Layer 7 of a small transformer language model trained on English Wikipedia (15 layers, counted from 0, width 96).
A neuron adds its activation times its output weights to the MLP's output. To switch it off is to set its activation to zero at one token and run the rest of the model.
A neuron's activation on a vector x is SiLU(gate . x) times (in . x), where the dot is the dot product.

Input weights of the MLP neurons that the questions are about. A number n stands for n times 0.0018.
n6 gate: 57 -242 98 84 -52 103 -104 21 34 10 -74 175 -38 -52 33 -97 138 -188 -163 -81 10 92 65 145 -170 -53 127 -78 79 91 132 32 -205 -14 -23 -36 -124 185 -55 -214 61 -74 61 4 140 -60 -227 -41 -47 -136 96 228 -7 0 182 -125 222 -134 213 -81 7 20 -25 -131 162 98 48 67 0 -41 68 45 -98 -26 53 102 -59 -31 -101 -14 -51 234 51 24 -83 28 71 171 166 -20 -69 -146 -43 -266 255 84
n70 gate: 37 -100 -78 -136 133 -42 22 13 -112 203 77 -42 -62 12 40 79 -95 12 198 -138 0 112 315 201 128 -127 -182 -111 -303 51 -320 15 78 -66 -127 201 301 -160 119 108 73 -157 -95 -215 80 60 121 -195 96 -35 -108 114 21 24 161 -128 104 -189 16 -82 -104 124 306 -23 -118 24 -25 -234 -109 31 -48 -37 -55 -58 -4 -169 164 29 -63 -4 -44 -159 -188 -241 -56 -238 -74 -130 -80 183 243 -226 189 217 -144 43
n78 gate: 24 -49 69 75 -53 -99 -129 -42 127 -27 -13 -234 -12 31 -39 -41 216 35 -39 191 -99 -39 190 62 -130 63 -82 -55 -82 -117 -388 45 -229 49 63 -207 -56 -96 -140 270 -68 -168 124 -190 -246 173 -124 -78 156 -81 -162 233 151 -24 173 -95 36 82 -44 77 -196 59 4 -237 36 44 -54 -64 -4 65 73 78 71 324 -203 -192 50 -131 207 -251 -216 -17 -281 -25 56 -122 -65 -140 -37 16 43 329 93 -33 -191 142
n105 gate: -19 102 19 74 -46 61 -207 -128 -204 -161 -4 61 53 -65 33 65 -4 -29 0 -32 -30 11 50 -61 87 -198 -208 -105 -91 190 -43 77 -136 -53 -199 104 30 178 279 207 -41 184 83 44 -182 55 46 -87 -200 63 8 26 87 -18 12 -124 -135 -474 -239 30 -272 -59 -31 60 78 -287 -149 -48 -19 18 104 34 -85 -49 -139 181 85 68 -43 156 -96 329 -68 11 11 233 -90 -108 90 -66 -153 26 -196 -42 -30 -36
n127 gate: 23 -72 -46 79 -214 -27 -49 119 139 -4 -36 -82 -62 158 7 176 185 15 -4 55 86 -19 -51 -23 85 -190 124 104 15 95 101 -82 50 -35 -55 -37 -216 -150 99 237 -156 -42 363 -29 16 88 -156 -120 -25 -417 -12 102 -19 248 50 97 -60 -320 34 211 -30 -86 60 123 15 88 -125 -117 133 65 224 -159 32 70 -112 197 307 58 192 12 163 72 25 159 23 123 -272 76 -96 78 37 104 -96 35 -158 40
n142 gate: -33 -65 -23 -55 -125 -262 -88 -227 27 -43 10 27 -130 0 -29 27 7 -129 -16 226 57 68 -169 -10 -160 137 77 -124 -198 41 45 -6 40 -86 86 11 -23 82 0 160 158 -62 -223 -25 7 -55 -337 7 -134 -95 -24 141 -13 -148 73 -6 45 -206 -111 90 -73 -153 113 -3 86 -50 51 -130 -112 -37 -70 -64 38 -29 -135 160 -96 50 157 -94 32 -69 -60 145 176 -93 179 -220 -125 100 -23 183 101 -61 57 91
n157 gate: 65 97 -15 -103 -78 -16 -81 275 4 -104 292 -93 228 -89 -115 105 116 -78 148 339 27 257 51 -176 -23 83 101 128 0 253 -109 39 -158 -27 -4 90 103 -12 79 40 -61 151 44 -94 -237 52 70 -54 86 -97 137 84 4 -122 176 -116 4 181 233 96 -131 165 195 -188 122 115 27 60 -42 54 -45 167 154 137 56 -77 335 104 -96 89 -53 -136 -147 74 23 119 -88 84 -197 -257 7 -138 16 -4 85 22
n166 gate: -130 -65 77 -139 -4 18 -4 -79 18 -24 -129 -81 -136 133 81 -30 210 11 -28 -59 -259 -35 112 -97 -18 -23 -294 -72 155 132 73 -88 -55 7 -18 147 61 -86 86 -121 224 175 -207 -70 -101 -178 4 37 -74 -38 -38 195 -117 -130 40 117 -220 -211 43 -25 24 -21 -38 -58 112 163 -233 -39 94 82 -317 -37 -120 -20 185 37 131 -66 -25 96 62 99 -225 140 21 -192 -156 -227 21 46 -28 -190 213 108 62 -173
n217 gate: 110 -118 111 4 49 -138 -55 19 -30 100 -58 15 104 35 -3 -312 23 -57 85 25 120 57 -223 124 126 53 209 69 19 -133 8 7 -71 -318 -89 130 -267 -140 -103 55 -139 12 58 4 15 100 -23 145 142 -86 -148 33 67 -25 -48 68 144 55 94 147 -73 -101 103 -146 -84 -33 41 -76 -241 24 -55 -37 27 180 29 -149 243 238 -75 288 -4 73 75 -112 11 -38 -118 29 -371 265 -197 -148 -31 120 -78 84
n247 gate: -44 26 -20 77 117 -245 -104 -78 -38 -254 138 73 -175 -49 -205 -38 75 -146 3 -52 -142 10 29 -125 61 162 -38 117 72 39 39 85 -7 82 -79 43 111 98 33 -125 176 119 122 29 35 46 -86 -230 29 -118 -90 47 24 -3 -178 -79 53 -128 -67 95 -307 213 180 19 81 71 28 -281 -148 -38 25 -79 -112 11 50 -106 -45 7 -26 79 29 124 -83 93 230 197 -48 -165 -70 162 -23 48 -164 132 -157 -78
n6 in: 45 208 14 -320 -29 -85 15 -281 227 13 -180 111 -241 -17 -134 301 18 14 51 -61 -132 -120 -135 14 81 131 -82 -62 359 15 -222 98 149 -7 -7 37 66 -80 30 -73 31 8 -133 49 -18 22 11 131 116 -267 -67 0 -46 17 0 -65 17 147 -110 -25 139 -186 95 36 45 0 -107 -55 97 -109 37 -39 14 -38 -88 -180 -4 -7 95 28 45 -206 157 110 66 95 -102 -97 104 -65 78 -74 -158 -54 -198 -43
n70 in: 179 14 -12 -186 62 -70 41 -179 -93 -57 -20 136 -39 92 64 172 8 -298 15 18 -54 22 -29 -62 -58 91 97 84 -147 111 129 21 4 138 -11 -4 -49 -177 -33 101 19 -167 -68 -45 -51 -275 43 89 -139 -121 -214 -27 -15 241 188 -4 19 -148 244 187 -131 4 20 322 23 118 -70 259 170 111 -232 -31 -43 -95 158 -39 71 0 -18 8 -229 -260 -135 132 90 4 -157 117 -48 115 -134 -269 -164 195 -162 91
n78 in: -12 -220 115 -16 -16 8 76 91 -96 97 -195 -157 -144 -73 -49 243 -17 31 -31 134 153 -70 183 61 -243 -209 197 240 173 -82 13 52 208 36 -4 -80 43 135 17 50 -39 -17 217 -81 -4 120 -154 -156 326 -25 327 67 72 8 -104 170 109 -77 191 52 149 -160 210 278 123 -20 239 27 161 217 72 125 90 13 58 -16 204 128 -65 97 216 29 55 -85 152 -4 71 114 100 42 135 -44 -46 -239 -188 19
n105 in: 34 122 -181 275 -21 38 -18 81 -62 48 -71 -3 -24 49 112 76 -193 -36 -125 147 -152 -30 3 35 85 70 179 -67 -110 39 36 -44 -179 -140 85 -33 -165 105 -92 -16 27 -11 233 7 0 138 35 -38 127 281 72 -88 -93 -56 -41 -73 116 -66 -134 -187 11 -40 247 -68 -24 163 101 33 37 128 116 -124 -18 15 -38 -161 263 -45 3 270 15 196 -73 -31 54 219 126 256 23 -23 30 -144 -64 -128 113 39
n127 in: -11 79 -63 -61 52 205 74 -19 -44 -58 -8 -168 15 -120 -153 52 -54 154 -74 -120 366 -122 208 -165 -114 -346 33 176 0 -122 -132 -137 -63 88 7 102 160 -117 -206 51 15 108 50 216 -27 54 -97 85 35 198 112 -240 -115 68 -48 -18 39 -47 -32 -265 182 -11 206 -59 15 -26 41 4 -69 -7 -125 -34 189 20 -149 26 185 44 -106 -34 298 -12 -71 112 -253 198 -95 -22 -80 -103 78 114 58 -60 -4 7
n142 in: -103 -186 -145 4 172 -84 4 30 208 120 -268 67 -213 80 -125 -76 351 -201 -16 44 -55 88 -91 21 91 312 104 -30 234 -17 135 119 88 -182 -140 -22 250 38 -134 -85 148 9 83 49 -4 -120 46 -167 110 -140 -22 -152 -58 -100 -190 -36 -279 160 -187 79 91 -158 4 4 -86 362 -72 183 -380 -253 -97 -80 119 27 -139 -4 89 13 28 260 141 -74 97 -34 24 73 91 -86 -76 108 132 33 0 89 -12 -106
n157 in: -198 54 -143 -345 45 -17 -86 249 29 -419 -196 79 -119 -106 29 -54 94 -56 8 35 -149 -44 187 112 -16 -29 -12 25 12 -38 -176 155 -144 -90 75 165 -89 -42 22 -75 -20 311 -17 191 260 -30 8 70 -4 176 129 -89 -98 43 -329 -16 -83 -157 36 -4 90 124 -118 -54 126 -158 -33 76 -205 -88 134 -66 243 -110 -257 123 -172 222 -51 -99 -26 -98 -22 285 148 63 -28 56 316 20 -99 -143 68 -46 74 -97
n166 in: 70 26 144 177 -14 -227 -100 152 -148 62 -153 -18 74 81 -37 135 -22 85 -27 108 21 71 3 4 81 -148 -110 -164 -14 173 -177 55 296 98 115 -19 49 184 -11 -28 -170 -4 -188 41 -76 4 142 46 -7 -70 -269 -90 -134 -118 69 190 -92 -112 134 87 15 161 -149 -43 -104 -70 11 0 -41 128 -97 43 -256 4 42 -85 94 -78 -186 -160 -119 -62 116 -167 -79 11 -49 125 24 -306 160 116 -154 71 116 -27
n217 in: -12 -129 73 -54 -8 -62 420 -113 302 -8 -160 115 -98 74 215 214 0 -35 -164 -260 74 -16 -221 62 -4 100 57 -147 -94 -17 187 -15 20 -65 152 -47 -200 167 -74 -251 265 66 94 -194 225 4 -82 20 104 303 171 56 -102 -23 -310 0 95 69 143 -40 58 99 159 11 105 -101 66 4 -88 103 125 -102 -275 4 -56 29 133 8 12 -164 -112 161 78 66 111 75 81 200 -245 35 126 32 174 169 -77 -146
n247 in: 139 -3 -120 -224 250 54 106 -121 -128 31 219 -74 57 -173 -71 14 45 -94 -90 189 7 0 -45 14 -100 72 7 52 74 196 39 143 -87 -30 -68 4 218 -86 -180 -188 126 178 -42 64 7 114 -54 -118 100 -158 35 99 -97 35 128 165 -26 -43 -206 0 -99 0 238 173 -10 96 163 -223 -73 -3 -191 189 -55 11 -3 84 151 91 3 -61 14 -126 -85 27 111 193 -116 7 -126 -23 110 47 -28 -92 -87 38

Output weights of the MLP neurons that the questions are about. A number n stands for n times 0.00047.
n6: 19 130 19 -55 -24 141 221 346 105 90 78 205 49 190 17 296 193 -108 47 -107 14 -179 -144 -135 -7 84 -381 128 193 115 -164 68 78 148 -65 95 -259 -105 -155 182 -248 126 110 93 178 249 95 -49 225 0 -42 -122 -40 -33 -150 143 99 -140 229 -194 81 9 143 -222 -106 -86 9 121 -226 -164 -55 175 -54 -103 197 85 -190 83 -11 261 -49 101 281 1 67 -321 -42 57 -200 53 28 241 53 -60 -335 -30
n70: 95 -266 60 142 -363 -21 -111 12 -102 167 -41 120 28 12 -190 -25 -149 -150 -166 84 -179 -13 -165 148 -25 -8 142 160 139 72 179 -106 -250 220 -114 100 -212 -58 55 -41 -301 -136 271 -99 -130 -144 169 36 -10 44 -3 -96 -211 232 -129 -312 -430 -168 307 -94 -118 -260 -360 6 -51 -171 -97 -185 76 362 18 149 -37 -97 -50 -29 146 -47 272 -41 -141 103 370 -285 -19 -290 140 -66 -155 -40 42 56 -182 -148 85 -77
n78: -31 447 -347 45 -194 58 -27 146 -57 81 -321 -26 -164 -51 134 -210 78 -60 -356 -150 230 124 151 -35 35 -220 209 96 75 197 130 -120 -181 -282 -451 26 -8 -159 -162 184 -305 -71 -120 373 -137 20 -126 100 -67 52 16 173 174 134 220 -211 68 146 -117 -339 27 -25 203 190 -237 -97 183 49 257 -284 20 -261 41 -223 18 360 332 171 242 -72 48 -328 201 102 -48 60 142 60 -5 -32 -41 -190 84 67 146 -81
n105: 122 6 293 43 -144 176 -86 38 285 -248 302 151 -33 -278 -41 92 -38 53 -156 63 -74 -66 -27 71 -121 -121 16 -84 381 32 -185 69 -89 -248 -316 267 175 23 91 -26 -39 -93 -92 125 18 98 45 144 -50 72 114 -110 -96 -34 -156 45 -155 -200 165 -91 -48 -149 111 30 -71 7 -268 -1 33 -170 12 -323 -58 -14 21 93 -107 -80 -177 -9 -25 -144 -44 63 -165 25 -45 -224 172 -140 -120 58 124 339 -305 68
n127: 99 216 19 -181 -121 18 -47 -212 70 30 -60 -216 42 72 56 -78 -3 -59 -113 21 39 -14 -95 -29 -328 269 -190 201 104 119 135 296 -26 -36 -168 -256 -265 -7 187 185 -81 43 -43 -22 319 -110 15 240 169 -295 258 167 294 24 -140 -40 -72 -254 -127 -115 -64 -117 80 -117 -101 -66 80 57 99 -186 38 -50 158 12 -82 -310 140 110 -65 24 -271 97 217 31 -92 88 -69 26 194 -24 -10 -94 66 425 6 5
n142: -90 26 40 124 -152 242 47 -254 54 26 0 95 -33 111 -1 111 -151 -86 169 22 187 -99 -29 -167 -234 380 43 -144 273 -8 248 50 -38 -73 192 96 231 -123 -108 -28 -15 -311 -326 -122 93 90 -117 105 155 71 -192 -12 124 127 -81 149 173 70 -101 -60 -108 -96 137 -184 45 -104 311 8 -233 -275 -176 -223 34 71 -207 -175 189 295 -61 101 241 248 -11 133 -33 -184 374 96 279 222 43 -320 -52 -5 -14 -94
n157: -368 66 -177 -477 222 180 37 202 -146 97 -65 200 -31 -7 -106 1 74 52 -108 -215 237 -117 -357 97 244 26 -173 -150 73 -143 92 103 12 -38 94 22 130 5 -29 -82 228 9 -74 133 -1 32 -127 -174 -102 -174 73 148 -72 -14 -164 -181 -83 -159 -178 274 -103 213 217 167 -106 -154 166 -153 -186 -28 -105 -208 -94 224 343 -129 29 -247 -180 87 84 -400 -104 120 -213 149 -62 163 38 248 203 172 -53 -42 6 209
n166: 243 -209 119 2 125 -61 -269 -64 248 100 63 -88 117 390 176 83 43 -341 -247 -23 93 75 -170 -78 39 -36 -49 -25 -143 250 144 373 24 151 -72 -30 105 61 68 -60 -459 86 -6 109 -56 102 125 -105 210 -371 223 -239 -108 -111 195 411 195 -43 -162 -46 76 136 16 -241 -164 72 17 -35 -228 32 365 128 -16 -124 -67 75 155 87 -48 -94 -246 -73 172 26 -100 40 102 -184 -11 33 68 230 -5 49 -10 -80
n217: -236 66 -145 6 -182 98 88 -117 52 -32 133 15 93 82 -27 -267 135 -47 -86 148 -152 9 89 53 317 -55 -20 -328 225 139 37 -89 -5 -44 -224 178 56 -116 -344 -24 183 -37 244 199 -46 4 -21 134 92 190 130 -48 29 -168 -237 102 227 -93 138 267 187 141 -61 -18 -270 -168 -189 -150 116 56 122 -39 56 -70 159 -53 -44 -459 21 192 25 -145 -342 -165 -65 -19 9 215 197 131 -86 167 313 -337 -220 -110
n247: 41 135 -292 -169 84 -150 -15 -111 361 141 72 -96 1 174 -35 -186 -40 116 -105 114 -163 -67 154 -230 -202 -146 77 -241 25 -13 260 -131 -205 317 87 27 -226 171 165 -78 122 -135 -99 -88 1 180 -8 144 -181 124 259 181 149 -125 -70 65 -265 -60 -49 4 88 68 -258 0 -96 -76 -79 54 160 -63 -153 -18 -24 -49 -85 51 -98 -22 -246 -276 1 192 111 204 -272 -258 -134 138 -144 -39 -293 -226 11 85 -89 -215

Each question names a token from some text and the token that comes next. It shows the vector x that enters the MLP there. A number n stands for n times 0.0081.

Then comes g, the gradient of the next token's log-probability with respect to the MLP's output, scaled to length 1. A neuron's effect is roughly proportional to its activation times (output weights . g). A number n stands for n times 0.00079.

" (", then "al"
x: 227 -58 -147 -155 70 -24 -214 126 245 -12 -83 -178 186 296 -149 -183 126 53 -44 -27 135 -216 29 -15 -153 130 -9 -132 37 -68 47 -68 -31 97 -16 -17 159 144 126 -20 7 -27 105 -126 94 95 157 -99 -183 -60 46 -157 -7 -59 95 139 63 -60 -361 50 140 -80 -108 34 -127 -120 -36 80 164 -63 -77 54 95 84 96 -15 108 -126 6 91 -36 160 95 -103 -76 -194 -231 63 84 49 -165 -60 -77 -97 -251 -164
g: -165 -147 153 -36 -97 261 66 -8 -22 -85 -11 197 186 -174 93 -188 -64 -80 -15 -36 4 -191 69 5 -44 -19 84 -44 91 -110 -50 -16 69 -105 62 -128 245 -146 -66 195 7 -171 -6 -138 -8 156 -73 206 -66 -100 -111 26 -120 -20 92 255 -164 -174 -157 92 -33 -164 104 -80 -118 -181 217 -111 33 139 -21 -297 64 -223 -112 30 36 -99 -104 409 -6 -211 -79 -185 -24 -42 -7 -10 142 -107 4 -38 -89 252 -86 30
Which neuron, switched off, raises the next token's probability most? n105

"91", then " kg"
x: 113 -244 -120 -51 149 -12 -56 21 -97 -142 -13 -67 6 367 -75 -33 8 135 -234 -84 289 -37 -45 -75 -51 142 65 42 -104 -125 -177 -82 63 -46 102 43 -67 -18 34 -151 -24 -151 200 -37 133 155 117 -89 -16 149 20 -350 -28 169 97 111 -27 40 -173 107 92 -198 -1 53 -69 -184 97 119 93 -151 139 109 -165 -107 13 -104 34 45 -6 105 -45 133 -30 123 -31 8 -106 -22 -174 -41 -24 -19 -186 61 -119 -344
g: 210 153 127 185 46 -91 50 -4 21 -20 116 -190 -298 42 -110 -49 58 -73 -142 -11 -166 29 -217 83 273 -125 -125 -226 138 235 250 -247 -46 66 -181 169 -179 18 -103 -44 108 9 10 174 171 196 -154 35 195 -135 -90 -154 -80 30 -151 -13 -157 -61 25 123 115 106 -98 -41 -139 -167 -18 139 52 -198 157 25 26 -128 212 -72 311 33 27 30 45 23 -13 -124 -55 10 47 57 45 67 30 130 -31 -57 204 83
Which neuron, switched off, lowers the next token's probability most? n217

" N", then "ac"
x: 129 -156 -138 -113 62 -114 -94 103 3 -134 -81 -138 165 233 -311 -88 -128 -298 -177 -69 26 -133 -11 -149 53 84 -68 -100 30 -2 103 -46 -43 152 138 -69 64 -142 19 -95 11 -51 219 -103 -40 -1 172 -245 -258 -14 25 -117 22 27 39 62 -20 57 -396 12 67 -85 151 -33 -129 -7 135 66 100 -159 127 -12 -215 -92 -13 -1 -3 -131 -140 101 -31 62 -24 -6 -100 23 -134 175 24 -20 -193 -1 142 -140 -91 -204
g: 24 -22 -50 284 -5 85 -22 83 85 -86 -119 193 -248 -64 5 32 -307 -137 -317 -61 73 -189 102 -78 -177 -75 114 -89 253 -48 108 -3 115 -300 90 -51 50 19 5 121 107 20 -220 49 -50 72 60 53 -31 103 -4 64 -143 -13 122 -27 87 98 -15 46 45 -32 -96 166 -125 130 3 29 124 -37 -90 98 173 -11 -202 251 -88 79 -82 104 263 -169 -34 -204 -18 -340 -88 91 201 -52 -16 49 46 -55 -95 276
Which neuron, switched off, lowers the next token's probability most? n105

"ol", then "lege"
x: 192 -101 -247 16 -220 -83 -142 -3 98 -200 -278 -166 -74 71 61 -102 -111 -68 -76 -30 -123 12 94 228 -86 117 -37 -95 -119 -193 -37 -54 17 -22 279 52 145 -128 142 -137 -6 -59 -79 61 -36 94 65 -171 -118 105 -49 -247 32 81 -112 43 -131 -81 -258 -7 156 13 -86 83 62 75 303 83 126 -45 -148 2 -172 -172 -16 53 -7 82 -5 -91 -59 -60 109 108 -57 -102 -145 151 -12 -43 174 -143 49 18 -2 -300
g: -173 -141 39 -8 -42 56 68 -138 -79 -123 -5 103 -30 65 72 -163 228 89 -216 -74 -172 134 -39 22 -149 -67 46 30 91 54 -26 -203 -92 -102 -6 -77 -217 106 404 -6 -8 -15 17 -210 -263 -192 179 20 -135 -144 173 55 130 116 -318 -130 -57 -92 94 107 32 50 -132 -87 73 107 -95 -78 80 2 -5 63 -60 149 -83 192 -30 59 426 39 -197 31 -18 0 70 96 41 -43 61 -83 -340 1 66 -70 -12 -79
Which neuron, switched off, lowers the next token's probability most? n70

"r", then "uc"
x: 194 20 -117 27 42 33 -49 94 81 -103 -104 11 91 142 -67 -91 -228 14 -93 -166 101 15 -86 -25 75 170 202 -83 -17 90 107 -262 -28 54 353 8 -50 -336 -1 21 35 -26 -16 -88 7 -54 144 -126 -128 37 -150 -193 -118 14 123 60 -181 0 -217 -39 291 -90 2 -121 179 30 182 -3 -23 -270 4 -163 18 -64 83 -52 55 65 -101 3 -8 -104 -7 18 57 -157 -174 -102 74 -98 198 -123 -64 -110 -228 -205
g: -7 -228 -11 238 52 114 347 82 -1 -157 137 -75 -37 218 96 -172 -138 -96 8 67 73 -88 183 -158 -273 -80 8 36 -107 -56 307 48 45 -30 -129 282 147 -50 139 -80 20 -174 -172 32 -7 13 -56 -68 120 82 141 145 133 186 -43 -55 -117 -52 -30 -73 148 -191 -97 256 68 -15 -54 -70 -236 9 145 -15 28 -92 -32 11 36 201 6 -18 -83 84 -136 49 78 -12 -38 120 -54 23 -20 1 361 -113 29 -276
Which neuron, switched off, raises the next token's probability most? n142

" stage", then " of"
x: -2 -244 -10 -196 183 -125 -63 100 212 -171 61 -177 130 150 -150 -146 63 -64 -202 -82 159 -54 -49 -188 -191 55 34 -106 18 -140 -86 79 -2 -23 179 10 -52 -115 156 -131 -49 1 158 -230 240 60 197 -191 -95 75 -215 -137 73 -113 168 42 -71 50 -144 -37 120 -101 68 34 -154 -22 35 82 134 -220 31 -31 -16 -90 129 9 -12 54 7 103 -150 47 206 43 68 -169 -113 109 96 -107 -219 -195 12 -50 65 -168
g: 139 109 58 -95 -186 -115 -183 -27 299 -204 -18 -183 165 -58 63 28 -105 13 73 415 12 210 291 97 -48 104 249 -8 -77 92 -205 -41 157 -58 -53 -25 -41 -94 102 40 -136 133 -6 -28 64 -46 131 236 4 -129 164 -28 61 137 117 28 -3 -28 -74 -116 13 -84 56 -89 -4 253 0 119 30 96 8 66 181 -200 -182 64 52 115 -42 161 -185 -156 -152 68 161 -14 -179 -200 205 22 3 -119 9 -98 68 -157
Which two neurons, each switched off alone, lower its probability most, in order? n157, n127

"o", then "aching"
x: 132 -151 -184 44 113 -82 -208 15 -60 -121 -169 -5 60 161 -224 -138 -65 -97 -119 -43 -11 -64 32 -2 -37 147 -4 -97 -88 -153 -98 77 16 76 51 -76 148 -127 221 16 -79 -131 209 -36 133 200 -146 -214 -102 146 32 -337 -106 70 164 31 163 41 -274 -20 -100 -32 26 -15 127 82 42 -11 104 11 -243 -261 -7 -281 18 8 -116 -12 17 -149 -99 -160 44 106 126 -141 -73 112 3 30 -31 -22 58 31 -128 -245
g: -65 -60 116 44 -36 107 73 8 147 101 -73 196 53 -79 81 69 240 18 -69 15 -114 157 -109 -116 -27 177 -192 100 -79 208 -99 153 1 -48 71 224 13 35 129 18 177 166 -22 -63 -37 43 -299 -85 -42 83 -2 13 -78 223 -147 -158 -198 -199 -23 -196 197 -48 -123 -29 -144 0 -50 -265 -145 37 -143 236 154 105 118 -26 79 -16 211 -34 -125 94 -133 100 -117 -113 -36 -276 17 234 -32 -28 -268 243 -121 28
Which neuron, switched off, lowers the next token's probability most? n70

" a", then " round"
x: 131 -244 -117 -344 180 -116 -208 175 76 -146 -91 -90 66 68 -312 -33 171 159 -117 -19 99 39 -182 -51 -11 219 -46 -152 39 -249 118 -52 -44 -50 71 -13 206 107 150 -33 23 -226 64 -96 116 75 33 -126 51 156 -55 -102 15 -82 -76 77 68 -162 -64 76 56 -4 -84 19 -81 -106 154 22 77 -178 -30 -94 8 -152 188 -3 -39 -105 -79 -36 -61 -84 49 78 -24 -120 -180 109 49 -140 -202 -30 -17 -128 -80 -288
g: -74 131 -4 66 -158 -163 -119 -80 238 -156 37 186 -188 85 120 47 -190 103 -340 55 -5 -48 -199 -152 -200 61 -6 38 70 163 103 -117 324 -49 -104 -75 -69 -209 187 -6 -79 -37 -176 -146 161 125 48 -34 95 -175 -77 98 -157 -233 72 -253 -81 -58 183 200 -47 -26 193 0 -28 55 36 -32 -107 -69 110 34 -216 61 -115 -88 -175 108 -17 -56 -43 -11 -119 -17 -40 -42 31 -232 121 82 -89 222 -146 -1 -108 132
Which neuron, switched off, lowers the next token's probability most? n105

" in", then " the"
x: 127 -99 -138 -196 155 133 -210 159 304 11 -226 -149 10 228 -81 -104 47 153 -135 71 36 -51 -102 -88 -35 119 -34 -159 125 -36 162 -100 -37 142 81 -24 148 -24 167 -24 -62 -189 48 -90 130 96 158 -138 -74 30 -98 -180 -14 27 142 64 76 -110 -101 103 88 -41 79 -7 -143 158 197 -38 137 -43 142 56 -62 -73 197 -65 -66 -50 149 -186 -115 34 141 33 119 -286 -251 143 -5 -1 -228 6 12 -116 84 -86
g: 146 -127 -93 -116 74 202 -136 -95 72 241 -51 -212 -19 -200 2 61 -217 -35 7 324 -40 -104 -150 106 -164 26 50 -9 138 -141 64 -31 150 42 -18 -180 321 -72 -43 18 -71 -191 31 -34 257 104 200 35 86 -10 -114 -126 -107 -91 187 148 41 51 -5 140 -219 51 -37 135 94 -15 53 -107 -11 -63 149 -93 48 76 -63 -138 53 24 -160 -61 -265 102 93 -45 202 184 -82 14 160 128 134 -113 242 254 113 29
Which neuron, switched off, raises the next token's probability most? n127

" each", then " one"
x: 69 -167 40 -200 25 -44 -165 170 213 -128 82 -108 37 -39 -319 -30 27 -60 -220 -58 39 -101 -99 -156 -184 109 195 -17 -69 -195 -119 -162 68 -84 -37 57 109 -20 106 43 -29 -220 115 -191 125 -23 195 -138 -156 11 -69 -49 149 -128 28 22 -10 -118 43 -34 195 -42 166 -58 -164 -39 120 63 109 -241 40 -27 -3 -146 201 89 48 19 -152 -86 -94 35 32 209 2 -98 -197 232 64 -86 -143 -87 -206 -102 21 -175
g: -1 -27 -34 -196 21 -81 -6 160 127 164 -123 -44 123 -66 -60 -126 -89 -4 66 -7 91 227 -83 170 -2 -119 -17 32 123 76 -24 239 90 220 3 19 235 114 49 204 -111 -124 155 -76 106 -74 -24 -298 11 100 -73 -117 184 46 300 -46 61 49 10 15 -144 -76 91 -77 109 -80 140 -135 -72 131 85 -27 -3 -213 125 -267 -200 133 100 80 -252 -126 265 -210 12 -228 -100 23 230 199 93 78 -93 90 74 -108
Which neuron, switched off, lowers the next token's probability most? n157

" Not", then "re"
x: 43 75 -193 -10 64 5 -152 62 193 -119 -186 -194 133 238 -211 -29 -21 -211 -147 42 98 -69 -51 -141 52 190 246 -198 -95 -84 -44 -20 49 5 249 -75 127 -45 -44 -78 126 -224 26 -110 -19 85 141 -179 -237 44 26 -240 59 -5 19 135 116 82 -318 76 -125 -149 29 -54 26 -197 101 -16 23 -171 -116 -133 -35 -172 66 96 -60 -15 48 -65 -193 -2 19 -113 93 -153 23 -74 66 -56 -123 -97 33 -188 26 -133
g: 53 177 -223 224 -3 -31 66 -137 45 -47 78 52 -30 96 -169 -108 353 186 -58 177 53 -142 4 227 -154 9 252 -23 230 184 40 -97 16 39 -155 -110 12 228 -87 -14 63 -202 79 -233 -92 7 135 -62 -58 -107 204 -90 80 -8 -164 10 -49 -90 136 -26 -238 65 -18 -103 146 -96 135 55 -164 -41 -158 -153 -95 95 -30 121 -68 148 156 -13 18 74 109 446 -57 99 49 -66 128 1 6 46 -146 29 -39 -16
Which neuron, switched off, lowers the next token's probability most? n142

"\n", then "===="
x: 178 54 -254 -52 1 106 -313 163 121 -129 -31 -286 78 119 -173 51 -48 -30 -140 -71 50 66 -166 15 -44 -2 70 -174 98 -68 -167 30 -169 131 -55 -226 173 -31 106 -114 -158 -46 70 -153 74 77 128 -190 -74 -74 68 24 -4 -53 88 -118 132 -94 -80 -23 167 -39 -244 46 29 -63 -43 73 197 -203 -256 -16 81 -56 162 -70 6 -196 -38 -93 -198 137 117 93 -63 -230 -116 -98 93 12 -11 -72 112 -67 -110 -162
g: 73 106 133 -113 46 84 -12 -15 -103 3 8 -27 133 16 -7 3 -86 144 -38 -3 -103 -12 -42 -45 -136 -145 196 29 143 -31 -332 -190 45 -192 -68 87 -23 33 184 -146 -100 75 -1 -18 107 -33 269 10 -225 103 -123 131 -293 -85 -271 -50 -334 54 226 96 -58 61 60 -256 -39 39 -185 -90 -8 -24 133 -127 -6 -207 -46 -274 120 -106 -157 294 -129 49 48 78 222 -61 78 123 -22 -169 20 14 -71 104 36 -131
Which neuron, switched off, lowers the next token's probability most? n78

"it", then " date"
x: 58 -43 -147 70 -19 -6 97 -89 61 -192 -109 -110 106 89 49 -2 104 -45 -13 -96 -99 -67 36 62 10 201 145 -113 -62 -6 -64 -14 1 47 274 -101 31 -116 90 -124 60 56 115 38 11 75 159 -88 -307 153 -101 -184 -144 36 82 169 -230 81 -6 43 112 140 -110 153 -22 -72 245 115 180 -310 -66 -236 117 -137 282 -155 -39 -13 -54 -62 -206 -29 157 107 112 -130 -99 -65 115 -301 -154 6 -33 12 -60 -54
g: -260 -226 94 -100 44 -149 -176 -245 18 -152 2 -18 -25 121 -14 176 -79 -62 -21 -20 -196 127 298 -32 -224 -110 4 -21 -144 85 -152 42 49 115 -15 -140 2 -48 -9 84 -90 -175 -286 -4 45 -101 -91 72 52 -107 91 176 35 -102 -36 13 -47 37 172 71 100 -16 -108 -77 238 398 -122 -82 -125 -32 106 19 160 -75 276 212 -20 167 -16 -11 104 99 -76 267 137 -40 61 83 -37 152 -104 -95 -208 -113 -91 -27
Which neuron, switched off, lowers the next token's probability most? n157